Layer 13 of a small transformer language model trained on English Wikipedia (16 layers, counted from 0, width 96). Numbers have three digits each and are written without spaces.
A neuron adds its activation times its output weights to the MLP's output. To switch it off is to set its activation to zero at one token and run the rest of the model.
A neuron's activation on a vector x is ReLU(weights . x + bias), where the dot is the dot product.

Input weights of the MLP neurons that the questions are about. A number n stands for (n - 500) times 0.0017.
n17 (bias -0.068): 446375466537589429609519553385346546482552482534418548494552302666530392463650448488387546469482369421580565733593380485331422560580494468396491266565562528467436339542433407435690685723413549655580353471331440452583471447560491506321491312473601497428384592363475438525735647457522656617
n50 (bias -0.061): 531485548513563551519581497414650443413553531326465487588371404557447444500665331716289664487643201550379548532559598391423461559535516625513460487473519319693566478433540440433503308478439503633418477507569435488503482551891367711388391398503639532494571448415510690551416421684410479477
n56 (bias -0.052): 615435589506430365463351570528526403482542536355533370413671435539563497436435265579491515469337575375518518442708669317544380521420582491341305598468356594482545518565376554372633575679635390512533456608468456603604482365551465651317407518348470540414526627729622612408445357369515474466
n81 (bias -0.048): 271534425409595606684392503312395416631590528411692526327444562479400548672483504476437483504328580372624380511565569470490319548419232618612628592637433412476413348385636517429213396663593504637454412603760572596551507479414550601504652405425409652589772469374429534486659628370454699294
n88 (bias -0.056): 581531444662622492460581618484282441512789628372390164695410550532457372405407345492461170556589280500683801540663586428607596461492512542500637215517528492578508536867306556375405692508408456538610352434432600481455622604581538625488399452473449349608355247296369672452496397575656694297
n101 (bias -0.037): 394603548493548524431486483710444418628497483198718267547544483377614500456483617415371340414513724507445514507587567608599538692597325250384687650550459514319294476490586387447442602550427410587374692819403510480709493648550510551504433479447408284486470314323503397486481329466507500577
n142 (bias -0.041): 657471561721549447489488460693456451411737393466668681559838474335386493661404632698481433417434429589640530390710473579446504459523406507338622469476458526917496273587543419525377604325355549537388332626464482449418655474430683463422260380402485379576652511444451456356865500444447571623
n161 (bias -0.068): 545545578427408543494531633549663589566533410450518561409382294644404605555518454538549369612446491545386605484434560266527543464512574653478456548610497485639548485544545598547564485657463503518375309490389357396510220515356564403506566509393818497319488200445417432528483516635336451541
n184 (bias -0.037): 570582529644503459544574618427364450481764491455456375466246531714565469500620544394298547456736466633329484631620451644461450556481503461426587562517538509432379589418369524485503603521471595512560314664390653372461428528475542419562253506539553491251385485550383300675467706462452500436
n202 (bias -0.078): 445255588567593403324272690477565407530622561369494462647536423545506483542514384470467497477434525594551607500478378551446400464460571535295495618675540517622669361383524596440534439448469384407424444444382514393733522415610586584450481446375632588572470527497446451585495574404360643558
n213 (bias -0.043): 609368455600371370524459690423376399702607346463468504718476622363603745508575468334428692512224432441391395422626558365543330563322419450455577492661289395338575618473567584446560528551476516516392341441378262817708775488524535963441567456360331496586551305528387422691625727468296417355
n229 (bias -0.032): 630608451649306605222511529545496608749485657519667547618555475697427555671584459475448456545569356628526702368245676262385423401560392633645771317563399384617284492558562672568615183594666492420541337562521442507496564635485507640295214298561481463326550453445470493568493453493496528603
n259 (bias -0.049): 408478465777382389607481694726390530354447616512409759429489341508526567553526511387425526608563361399661466485734402438592300705603279569531540615408508367735455515827417507511345496710619347607492338432486559839256474454344518357338478534500432550373636378391492625615579639249588414449
n271 (bias -0.059): 402488440533545614533411532500422572562609412361384497456409401533368629470652383640473402437410556629497410427579561395610785427485646448265460481409386557485430692532534402678643237474551482529432531463412474642593489254453460603416509494391571548558408431648410497578525656619413506500
n288 (bias -0.057): 437646524435613542573525520420414486777537341434432561338524500503692527637540483355350561569443657757545417444510673526490381588535266408493592277605503510402652424487371422431257432417695382467586329367288443513354708424534500507364655669341336648500440237500628500420416478469566555408
n354 (bias -0.010): 507565493536600583374671507385524621591535661504617612482472378692444584568650204510511451698521532409550768576608452558514453465321418774398466210571579642353546697397277544565461602528500389299500629593574635573419743511563307655541252607394518661316476462299500493529483429610345477537

Output weights of the MLP neurons that the questions are about. A number n stands for (n - 500) times 0.00079.
n17: 700679470141544504398381599632613400580537541315512599581573617444744315429356504598370449398542641461516734504460571619535565660511493439359759401397318512567370496565594436594177270400522451558507352406625745598122537482603389484817427665496517401611460374553553537430550346627492305482
n50: 539373477547455720606545235493513461481507625385418306677511496369218586669525557616535332551548595283585616617449627226347522593532365331541514424545549524425597641781576540395507493598432435402429419478349409524443536544845551438446419464748573684450461627540507435468525465537437405494
n56: 482424454602535657496586406274724440469273454325441406451435599511673730339413568729503351541620542444511602530434440601625735421545450518745408507414574555372511518677607593373120568472650670416486447236590489778358430544532529410662423347508480553516319387395543367413496706405568565636
n81: 481439452380653677496611162814797571515492545660337761777307517481492386394563447477514437520382468661535410551424453354376529628515591489453577436567470457283264718622507632347278575362588672442589548504317565371569623493424455461394635515532620663414577752393621541292434338485224496572
n88: 447461401382422281701346370434585310437773565617595456545467436355674423625418601520319336604732541781209551765548476330337482645280736310640358357452765718252414375599404612563381642470665561590406594493567582580488311617554366609526571431374682447370507648445477511500377581461590496445
n101: 447231470716418550457528492677511595228264296772409669583377411652223654396672357492662412839410397428440489572526343488468581318537600697448362419488523642622609496587407589452393535496643306610707369478735351651430587310341514383433465293512635706513616470420677387515555677453463463423
n142: 492869220608308399565300654256216672626539605518667402389452487761562593356477627358488462555270431711534535424645445496412620469610492484466434215513600617608737570134734516500383589592421757405437720407461471420435424342577463445320719423431527423664449508500488333539594385653358725624
n161: 450489539434860432638572489464510276437391669524340485496469735325704229602470493653386553560456593334515610425472587470310397535430336446493415641557539389657540658659622591618288313518331364555458696389479511339407724473667348564448504468561310750524584507524493542524540553412741272469
n184: 400557478423442553564437373719511756412362553430613646448741275444740485366353602808367327496529576528500633520500575615651633464577549682348342424543370546448782351614631451478547489589577590542530532421602408254399504554489383610293569324252521460422636478484183644398682267619269338557
n202: 659625338249644429603324386528703460548550615686436454433513366445535382659509484462408516458465338487673473477482597555439612572548342466433525737422610420475513450460578425390295410598558653687436467503557513641373570506584500390440823447592510477544518598547391278410442360516497479426
n213: 485676458512485442547508292388500447560413334609647358326644329569738233601558574508426255516681426407736688306608407496719559605624453387512318496468492401554453571471459446574552735538670355303655352556500555724521424474477397282418322650520581447504214599959639443335428642343574600625
n229: 611470442483650537332728615479339455492383379664220596394402431454333328373722652599632661491696518661513027570500565575384360706468632706370436479509763655492627334657339676351522567212480653551668256536463458418478496139437511338605513542434541425701378492641479349727445553662558376647
n259: 473411504329577686732441383265412668446419309253459817508547544338398500350419424590713401484540419737768269292542542462561663377562478496479590488267363627338520662483305340462639651508461366496562606427434633521487731285812496616369329500677365441691678570756540344469412413435631431625
n271: 606423566575595509423400580459460475552275639714497547590541416352516529278533622513655632595620296427434566490286652480379482380392415577467448344537550291560721374729408500555356573779481437442659375339577584401520488717481573440540571421426570453538568572510484388571448387487389403391
n288: 432446511414307420335600544500485470196352546500721560549733411481268673416411338607500480579713259520452442376437428484275431500367738519575484289580620535549419453562655512485441427353507636679605671760712391702405492631712580600411230618650286476467589304475469699315479712609354555526
n354: 657608194517584410684402440447336319293647550703768598575539544517476470476429440483443385459407247538576602629326423619442595442526454470524500500580602291573500314414442369468452567503575774483503585430451497600324333592520610479539401497327346437689506546696667448529595591585292471519

Each question names a token from some text and the token that comes next. It shows the vector x that enters the MLP there. A number n stands for (n - 500) times 0.011.

Then comes g, the gradient of the next token's log-probability with respect to the MLP's output, scaled to length 1. A neuron's effect is roughly proportional to its activation times (output weights . g). A number n stands for (n - 500) times 0.0009.

"h", then "a"
x: 537425424619484492505536360497354435604616500397601542516710398443505454356497675640308260490606734638402670575338314480416339674524497499516430501504337332567631464510641689439554633494564452325482679485663608515481328590408678426340817533486575531512570499606418407312460289368491403744
g: 480546511677326588557517483509623566631347624748433185419633475515388584525579424585429433586410551400297321198368679461408463534466581571470544435652606579608456601634349650552549678518633442456386569424687361562330612388541637463537565486245404580460478407434471520682463542343443299632
Which neuron, switched off, lowers the next token's probability most? n101

"iv", then "id"
x: 454358538489530531476457292357522478416509646550409502719565647454564287353419492494524510425620702559660358597511572533538514495553596420372231311569404406638475637667414444472750439446787638771523564554349454399533368404480441522614579522633268660357490649474457315707541405456534403411
g: 489350485407690518503202588508454488397490564524609630479400534569564393516257618480584329654451486385612581464273556496366404422461605404578522373619620391410535667708612395501628454593447572555698700531575644402377332458314623343487600646238582474677472421360427473454403596720650409491
Which two neurons, each switched off alone, lower its probability most, in order? n271, n17

" B", then "ur"
x: 420429371486363575576444356324610556543573445408414578638525644436684434502524279462389355361897604635440461488586465609545339460510582466315443268578576472416468679604536612572502454499497566539356490535318685362405310429487544681457829578516476639566670533598378379413617459494541494404
g: 433371437326417328419575544404445610571356496338574503588686678461468536406663423672557571347627323604306420469627707612446558447103407425756301542676549411521409467388533476498598677317466580392652475474611361452522384404558456598553507414465635470557499542519691585382468624543570511677
Which neuron, switched off, lowers the next token's probability most? n288

" P", then "oh"
x: 423574568550459519676568327395536562624453543438392418659714489497538509294471447498356305546868755683454672482480507473496371520452586656483301359511513386383585639567390429669499557377447549464501277518255545418476312509388499548710735584467476672537497466513433493384602229595602512442
g: 686460509389492584593589625500441521628643665414535660383248546417465486531465376531391429272482454467538576480595607419392372544391402693591305634618489312616393429728430573658449260610468465469498511485768404447562240266475419516352574603459673467637453358444658415496439611610698517558
Which neuron, switched off, lowers the next token's probability most? n161

" p", then "in"
x: 349516449529432485614436294396438644597453601596535570613625605356571439286530419647534521550955671693438559592598649417581287470559421567430242348384490444485548614553514540516455603339393605577399417379390608395342357493423530655674568558576486571527551556417449380366553306571468545393
g: 451366398528492546490507462478720627590578540480593447735511534547440603686613459320415376772567444564539535403491541427402525652324403503349535419530384320431234459592633621355374523550529364595471569426496447548307522424475445355622724243575390568400584803459400555625396324689675533530
Which neuron, switched off, raises the next token's probability most? n354

" com", then "m"
x: 332427456352479585506492227423505421560288531501388653583634612290643587489617538605572463507760718533465591528447668291543328625522450581337324503439503437489443614484786764437470741601457600665483555439416659375558492397466537405503332560536363527423579652508453287507471272552514491425
g: 281442556488507396503509561449431450520436429646737688349510454601512469668326483433561506643488529443418402648387351670498335567567600508324539351451405169426541675442475565563610723514530357450726640512428527792343612381473540621728402587513537414455463558652443340444641487324549426373
Which neuron, switched off, lowers the next token's probability most? n101

"o", then "ach"
x: 349393526490457471503380222434553695448571560449421598592535720523658389372484578459597524303694599464495449669557519355530435341582446483530376326399474471660435600502556576519568494529753438486489562422462736275489390466554589775399495523689312403597725460378445388639685509399401509289
g: 660510549304291404434403562534694400729411597333524638461433523473440710412622430565552595555472501619517506689452443492471702665401467444350660500573478646498483551292504701376509659588582264507583437612376556348568357493620325462354484589387711571496485474310560505637305496205464439484
Which neuron, switched off, lowers the next token's probability most? n81

"l", then ")"
x: 797418702599508683613464366543499288438574242513591446378628598575589626421560331639489517492654453617522394601486558453564382457392467253449374469617440424613486496717540546398475735576596460153436572398549554504453394467495549286659665366743445485456490473373441312618616459459430492504
g: 386549441626557633523329591468458510522402456474448482411506471306710433414424534449634387570516415702623662403397187505647437508529427496718580380456426464498565662339562453503525532677611506242462581374537359464558415546537216662761335605647430363406491494832538536543508407507414638574
Which neuron, switched off, lowers the next token's probability most? n142

"inal", then "ly"
x: 291471475404348523460462364389700554453446501485450499652437645409644529308506341711453537446772679579695482525668532442618473402432460575459280250588461530581415639414409602569598676426482595462527758415370623426641475524449625446377476398574258511446562704559301420556528564532267574452
g: 474521535492494300613446668539505526530304481648753689380637440385641468703400438472526492283360514584549499437644627350378528422565504607467573374517626620379632661498375449435567504401665421525494667643352431397666555757375494327509535467418580678418382460557384493416579316140552441476
Which neuron, switched off, raises the next token's probability most? n354

"os", then "es"
x: 521493569560645593444555291308429362375465516461587454472694494425535375239466710731460347570659693520428489613594427407352434515456445481727399406342548352606415590498726341592312763519436533533533582490683439334395410551458610504339543557625325602568660688517513456696549345462468379560
g: 556708573344671630578504528499468421325552678288582386434639608572392458506656563484485548541398566676319351284462417547428626529567356588288494384552274730486661553629569560387548514401584562593553568439633491686541340413435608404499516182417404531370502635739492441480513505501461325312
Which neuron, switched off, lowers the next token's probability most? n142

"a,", then " which"
x: 507434413683477698526483158136580537504601551486496415523627602354557290352569680474466318439676657512500576588407322570401451566497445466507465435529516453394470543516586401727588486660449517396700386593669560296340355518348652588540599526483411515651589694587505411506432416458466591454
g: 557399343659491616638495510591537464694368636594506315493193444625554472566427689338501436387390420472466388510358656460561508503414650645500374414581640601433477712374554661497428490430514408810488537597415506365244621710654470580483560360526496647338474648223399426554455548509496451379
Which neuron, switched off, lowers the next token's probability most? n81

"es", then "e"
x: 458484586608468588533676343277389350551569280463553390447705577476494446349638570571500381300655435637616577506371323423688424706442490294667474542498609492537494619483471380680548694568493618207624428569426709400372558439417613422432611670381498569517575622456352272555292448483567570567
g: 504391443466561517503429451541528302588410491622384398568390334441477460390528542541382468534570461454658621731458811281465454381503597554393434433521795621498294660514464525505426432391432504481289523617476379523609699435570421470499540618407619903615586631189443442667530454582457412492
Which neuron, switched off, raises the next token's probability most? n184

" H", then "er"
x: 323435437613453513685445385240590634486509567356650513712515522519544531288443427475264247338829621632552385625456602498584411420622518632417297381554345377485520584503306570628459547571610482519583527464546493540523196463503609628529712425585552557425569595509332420533492321472555572589
g: 462403699508459472324569316378651482307283509446360482617500582515379514633613608384563416539579471491585691339525578623286529377445490389548580449480562505653555751635231596455296697526420422533488375274531611523814437502572508489408564598592427642353626347337429525526465639614500427592
Which neuron, switched off, lowers the next token's probability most? n50

".", then "P"
x: 505420569538493500428409447360458514449484554537307731728595538503582392440378515480540450376592708503622408495558427723438554431360461370471251370636465142478517594596617705556536435414593436328525509511381534269678487297621563594757849630622374426511418631472419591604529342591468489413
g: 436487465439563538619353440656490481561517679542442465258317587697321341742409685319343574610509478549380394546466672427562594231470661544367505472531657472286571508449377598397303415527500651430484545453470572547498482553453452416388602630505594529523679390484641569683551206577689620333
Which neuron, switched off, lowers the next token's probability most? n202

"ame", then " the"
x: 409463394630400646404496412317602633476439423381372591852606713267570415430560381615596511345659615553447392487489774469452503401551608609543368545495438265364533512446614441732620532545622490478570646295436501480543421520295583567486495556542389493352591530557519337600599317629260537481
g: 737356342650301712590630460580436387531545514422409369402632484564568607400499473468532609355405458510361366655579864600526610439446605430519334517560428586485447596433441784534638652355340518461590561393367426289433431617497402530458474544548523420515607733485490464342291663385647367464
Which neuron, switched off, lowers the next token's probability most? n229

"is", then " R"
x: 445531471527396647493604468360667475489452585476518666515379438389632395456478593731483421536659717641473572457443448396420368628386535575590364525543262399526518624520492360612412792401370489403521471558508768525605514536397605588328518616619335446525625678323412349540586148642378350509
g: 670551376536585611376527476377592663406460515446595526669529409523523611431513478596631487323298451385559579353430239681251665693611525596463499486575631511643541413298604439567500539636476581340579423343497515698539360500533471359712724518428575226527338352653514337434335567544397505426
Which neuron, switched off, lowers the next token's probability most? n354

" D", then "."
x: 463525520502552418653436346321504512457531644400322634682722616449651556293385394454501236281676667598421285579463544437441456498468557457345293317657378365421581489561387608634576708541548518604480525446421619561602258388514539632708727495555451606489670549453442485573447277532628586356
g: 510354556512463557559535636737548541472371232717337492395544294539559532392638528415337372393497581491470466568565336522618366343474573463664447517471595376767711512306513527631297367637445394552341560550653456635607329544399282603627430688458393423435462464643504559565623467551635636351
Which neuron, switched off, lowers the next token's probability most? n213

"r", then "at"
x: 433466470573322612569370408411608641376589653520495755726417716405381428394505471573552474341755637481426512469579555487685334488447461506339459433450488405524256573548493391580594467496447383609469622132555637550429282475535596635655681601520472592488497637410374488595540194527426455507
g: 571613457628553422581608381264664455547625541711677344641420396370505544278612321453605519635545540512171454233331478528440392678508522534487543615433614525489569424658509579518580430287591335204397349568515537435540533435485528509576638345747394655472539499566385596467522519510490629424
Which two neurons, each switched off alone, lower its probability most, in order? n271, n50

" w", then "on"
x: 384422320503369497507471354351536551262596557529562521743537617586733490357426517508520401353769523573565450542378613323551422542438500500434318452544571433387427616689530787562609708620616443651515533319355546505467420565497578541535532456563546448642505591330192316583646273550401567433
g: 489483588331567552612489434645286420573591547270471586538485593477460510489260562542446674480441535596666253511496428326394547411442680640432464511426641295627527388395395542588501539437473602506618657272578608640484565331458545289408485637447515380602631264475665410674531436585463400847
Which neuron, switched off, lowers the next token's probability most? n17

"ens", then "iv"
x: 430415459609517636525608439278495400390459672554480661644582635290553465533372524738704464467483534728470332474448428436441347370519620344472420381553357316472441560632580502414566636579516624437495548422670502410472482507522521420488577603669397654471489821390411675530359261688277508432
g: 693647372453571353670252667722356650700418498494496625577564600657389457474334401471371424483481503370408486303494611590351349403456506661512483433545458523574625464488520537527274476394473418634602541464671482447558612338567519586702427507481551467839389580528306423670413640323407398388
Which neuron, switched off, raises the next token's probability most? n50

"ir", then "ed"
x: 336388522483391424471501404455455466516441693512471684610454752474606507540391524717657585426729810550400453350538444449581393738475433439496351291474372327565392631578488594458571435517373669529385584459594614407498270494494688400443579579676278697464608593537473445495480420451322473329
g: 572518841576474687559689488564518682440547535385312504485501520387640428531379450675435522300576565676357477337525279423340539364627378456688415559501433679544337386661353421405435479398494327720496498528453387300561758420541599482531440319453515449436559467676526544525698550649402462480
Which neuron, switched off, lowers the next token's probability most? n259

"p", then "i"
x: 497503457636360503621593384433474561522462540531626604568785738410623393397515419485395628295710669724424665733406482331474466563673390413576264517437498429491471642441511462509548522351565500426333499586596732550272413315489564567372445526556440549490443486350409249445489402753399605534
g: 492571451551477282673514402451672483547761399559434534482834638553535590243385311507310541627601469564498504454409490522561370574565506503550550574405273553551702423572416646307671664373615686414446455495509403565319339620347493526656380458527442434636572398645453474260387580441572447378
Which two neurons, each switched off alone, lower its probability most, in order? n354, n184

" m", then "an"
x: 437563314611443514547513382357454553638558456371280566600511583431523331213526541417496429483792497654408572619426514509296381542493534587631278545633652230630643624648401544435530577490532567482706485339442629411422408501489573344446702537537607588468567682388318268522563367601639462486
g: 548676225396320322617552650711523350294436492305379323556609591542429488394657372607470486686553643447534415345599491460519550640517443452358477603586345696601482470384550660530596475458550456349585544406624604288435366526531620618656613512568482575382639570516529373340270338495592479684
Which two neurons, each switched off alone, lower its probability most, in order? n17, n184

"a", then " s"
x: 583597414622468503455483348222398339474562465388442558458637558293604432494626565498437281342586632518447662731373222538355466455420456389593392600456519422626545462458688577501522658618506445205414544592780654508395325645499567556663760491413431596539722623450533430426526432593417518523
g: 279652398507478498504501384411639399496532425650467460598466674593631628511438517623432526533617519356424539609506447584509237270627646487373552587391480339540351340404406432727536446605611560655707306571721416445371594592418590638246288423301441434422484459484618525735585495460454657556
Which neuron, switched off, lowers the next token's probability most? n101

"ed", then " by"
x: 499296630527411606456345460378629656497492448448175663564442662498593516339456422566622499411623733728634474447574581552460312557355437518352374279448431443592402569484557542564547641566573724551512480356541601402484454445500595662253578635528259418320490745537516522393676347601364486458
g: 677350504630297441484544541288608558582458355393563541699544320671290560493490765393566454490257563570447340278476392567604476413481495386603488514356416579414315779482488534605626592430543678653460548465558397499390760640621458547343470386476609563494735386472483605472517542377539390413
Which neuron, switched off, lowers the next token's probability most? n288

"mer", then "v"
x: 356431502686316476400762281582511540592517360453688482478566704574607596347562518528453377351677389522612532417496193537597376641502419477595493477440549391524619617428647593347570583627539554273530534611497629497527584457588732351559543548572390482364494581376257325423249328443549615623
g: 536333534526356466596376526450498464670635683384555415355533637694418478586598392501462513440525447314528381636350717639456626590392352672476717632539375484326335350532401646451231687371540566259581534396448518553572625532506367495503661578368397604576675616333441479534555381544687405386
Which neuron, switched off, raises the next token's probability most? n101

"v", then "el"
x: 442383521510546684537440464383475539592437570550212533693591586312484617297423556557425305565819655545640402593416587442483495433768592598382266411415447516503614472669630400345740630477694578583583396426385477342480326317559490604553576475531338667460439561406426372557582345601364500476
g: 643569516166583378457507551324520582402422389600452432520359446472538409629436664446519654422417242551496581651503482463482415426464670481505578328524663607356498554665367452518600542612604287530516381768315552515600511288806638383333387522495487555464488616574413669649492511576309423642
Which neuron, switched off, lowers the next token's probability most? n88

"y", then " had"
x: 457442436698386630409518334317490371535410348364560479544545542425520409296379581700464524537822567693453497667271370461446411697610412589477383620610570379631370519449474473554493714470690501525535492559587771427402307568477611496338501568623286515451597517665329472469536415487360595575
g: 373498569431733535459525669346437436415589588621427719691325597492526495374502236686508522686449539351415486646485560526465459386788523373491372467575455506527476239420348493636464460373391388560782534617614490438678329301492464504402563402589706405505435611468495396372541635494649394595
Which two neurons, each switched off alone, lower its probability most, in order? n101, n229

"ly", then " l"
x: 293457387554454573471487352419425425472506415370495470559469549448514466274669533772602416392650631667624480487475265514639441612592490530504366346410353271657414536559669656506409690571670544603539447305472531183557627639552683544413425622708434490412656593621447407522483392332395484609
g: 476730247452668544461357446505463417615568398312592562460476637413581504523459315552503611773569526281673727706473425539633489311644470514312636486463479536460417398524235608470447458469536425369597376558637604440689351500584476640611390559443627521310439633444641464589567374338400347524
Which neuron, switched off, raises the next token's probability most? n142

" m", then "o"
x: 474406374485458411578524335283579559577503684437452630686433628351558456296515530544504431437958660671486555558375643413414420490421518521583323264503405336603633691505404699418512519581447630533625513374445557395427455347364550424531507612531620469500680646429402309446508454601591470429
g: 450555370446422731457360351655478541412492710750653296382428648564671458511408442469452302342578643508583344411682618466481522562497477531597515434634508442542532223521613472679401458570467775392400385380472650527383460495329468577502634363479495401748379522418680399322460475511606538661
Which two neurons, each switched off alone, lower its probability most, in order? n88, n184

"ass", then "av"
x: 513490475515449549435570417340610518392421617272279615603594822464557371440411417558707538511800542456533498550531585363443480457519367427526452174585290399474404681516639623437644470509769497374513484577545512368397487425335602683579638414538439491476689480352419542686481509565408554370
g: 388300405601452504550511570557519566598507646458532243425398539388468506466577583549487464729580584443397343585366741726383464654434600340224400635520401370346489279547511745524506459561475498244571426557526492608581582261626605444592584518578491378534461376566613474576477278692710520446
Which neuron, switched off, lowers the next token's probability most? n229

"is", then " ("
x: 429514498566502493364444361295479559436415609402393589467310546518557337430555517592590483617762755415555343588519431337293638553369436656716438421431430458446537632453628400472665665596453411436589437432526547399460483523462472675671460652757211487624647413397445365778638431602498422464
g: 575531459609453448482648182496529383633457452541469335558291544465619649279539440547316604417503461565347432384694453675375466532526444324614501575381431334653580530558680425629668489687719540450755475470551539273398297453547576472420649604624536368568425552562494438416318507689475365612
Which neuron, switched off, lowers the next token's probability most? n354

"g", then "ion"
x: 322481421519516503611461276438512686577489414488450493692436628432408483515597476648601315440707535591280468575520468433673471596551461490512369229254230531526537485507496531555698640371561668511545362175468624392440430439745507596657504508670415678485738590498395436468500400552357557510
g: 540540275572705531562365473655523482455537472602529492459507561442426414612430686588625594672396373616540267436712467388551551568484522374700466475518587727229548515611583367536357444455219669395399402464522498374435599480575593768275413540425453368529471372627695612469483276537568355449
Which neuron, switched off, lowers the next token's probability most? n50

"ut", then "il"
x: 358471468694274373562591348391644683465556644370449553497581567398498353409449488663509455428599543558532570679631543318574575711412645611598292278434436551572487507517644429582655479399582535314523353303491505521581177437409616515512697598504296728672481563466254450574486305626439511494
g: 417353532400720323431498570316364678428558631473493538695597608312537538630401543551492501705377405429337682531659470309712542338558357530432487255307698558551694518526668377524576347545449388634590615602604577379546468663494491359514521432481546510346434641442599452610395514504429310325
Which neuron, switched off, lowers the next token's probability most? n271

"h", then "ot"
x: 466392398408337586632494306455454514549499362498572594647777394464431604383448584687299417423557503572378619639364448495466400730585441570471328565639345415446699465719585466484454617448618455196564632462582638577515441614523654416394812467449629569534437494552337365373475248421549466684
g: 565419437440492459634226360575358392575636666448367635369529367462461630526522634525693545480555673677611447422347574197712607500468615489436430536420547507406571621519504407396338478400679363499575374442353575400338377668277455521414532367641477547596638650508661358591431678535706410527
Which neuron, switched off, lowers the next token's probability most? n101

" Ar", then "ound"
x: 359570401530428533570359301451605626590470551423605692596721602477396561389530381607461209421843591555450296575590502454595420484537676657397364459401312290442514549474436586638569586506491517612552560525498665540561253442467645478529678518531389640346553565543313403577448232443424487420
g: 632465335448418267532477651586464580398482597402627603591518613431632573419447350513640465582376463556475661555469238381615448546395575479570442420317661615560492433697474348419675461713595460874555518580769395401494615425440581495549577449216642332434403407392581426495524470400388372478
Which neuron, switched off, raises the next token's probability most? n161

":", then " "
x: 403578437684604440436557182239525457508443459414496528566611587599553357468633396438660414296747404688478523536518331438580586491387381609636401510514393494477523433416672728559521532614531460372645451524572499503422551420406530471439576713743652346378595657594363297458513244601419486583
g: 272760451555360532637266312390595345538558509597454389335553707511484534705717588390419543509697545605550358637330514533568370345559627618412719545409307277446396491543522429436441638398482456457441297565509454565446707357305399426527482473502529454689520595512511613658560553502591628453
Which neuron, switched off, raises the next token's probability most? n184

" and", then " w"
x: 369514338610424546418497290143421418435679576546463612626524611472611455350525501488532391403785617457490568534381417457581440645523596416549455368569374295557505568570513654726460620647479595450748409460523559381450318537506673466643388569810435415429435511548430457524552246461414526571
g: 391505411338564465522609396486423587551604281447639701562513496499565459469579531474367453625555445576465537455337465628605339443577288367475378520398621485359334426421571355531843617475519567471406428285595694324611241407416711567498486563761496519328508637454451416656637693500679581491
Which neuron, switched off, lowers the next token's probability most? n88

"R", then "ich"
x: 266437483597372534754627449518557501564421602464326445674471585538667598324475388499441169403906498562458398356634352467666560484518562501510333383431488525568568525420481602476594574463524498352547434464462576545599209285655575540573707499365484597488414627495350370565501393617603608430
g: 640486526550445445416405447602504570600729689380691534470471630302549410544401449554476397505674347380400461447507831407403580552560449535338531480599352495389444470701305674334517489533292364401585370589468504524425679442559418352521725460592626690512359671255622479410440594640535345556
Which neuron, switched off, lowers the next token's probability most? n271

" a", then " p"
x: 360467437464443553538408233181548573536443596471552679600582747346538521450459492594588376367891607405542581561501507520614418489563467630431363393522388443429431509565507614506494549648519576451689418351405661538579375459439591601487452529461403559330582683536403388448682329562283572422
g: 591678441865550442427507441594554437369487623472385375507671416493622427453546531735493609547409490258518398340487424536507515472400423559464512549500439471739695604361102499496476511648721546486537497492607379522426335470349517507523421585446434260534480359568603570588456741583273513579
Which neuron, switched off, lowers the next token's probability most? n354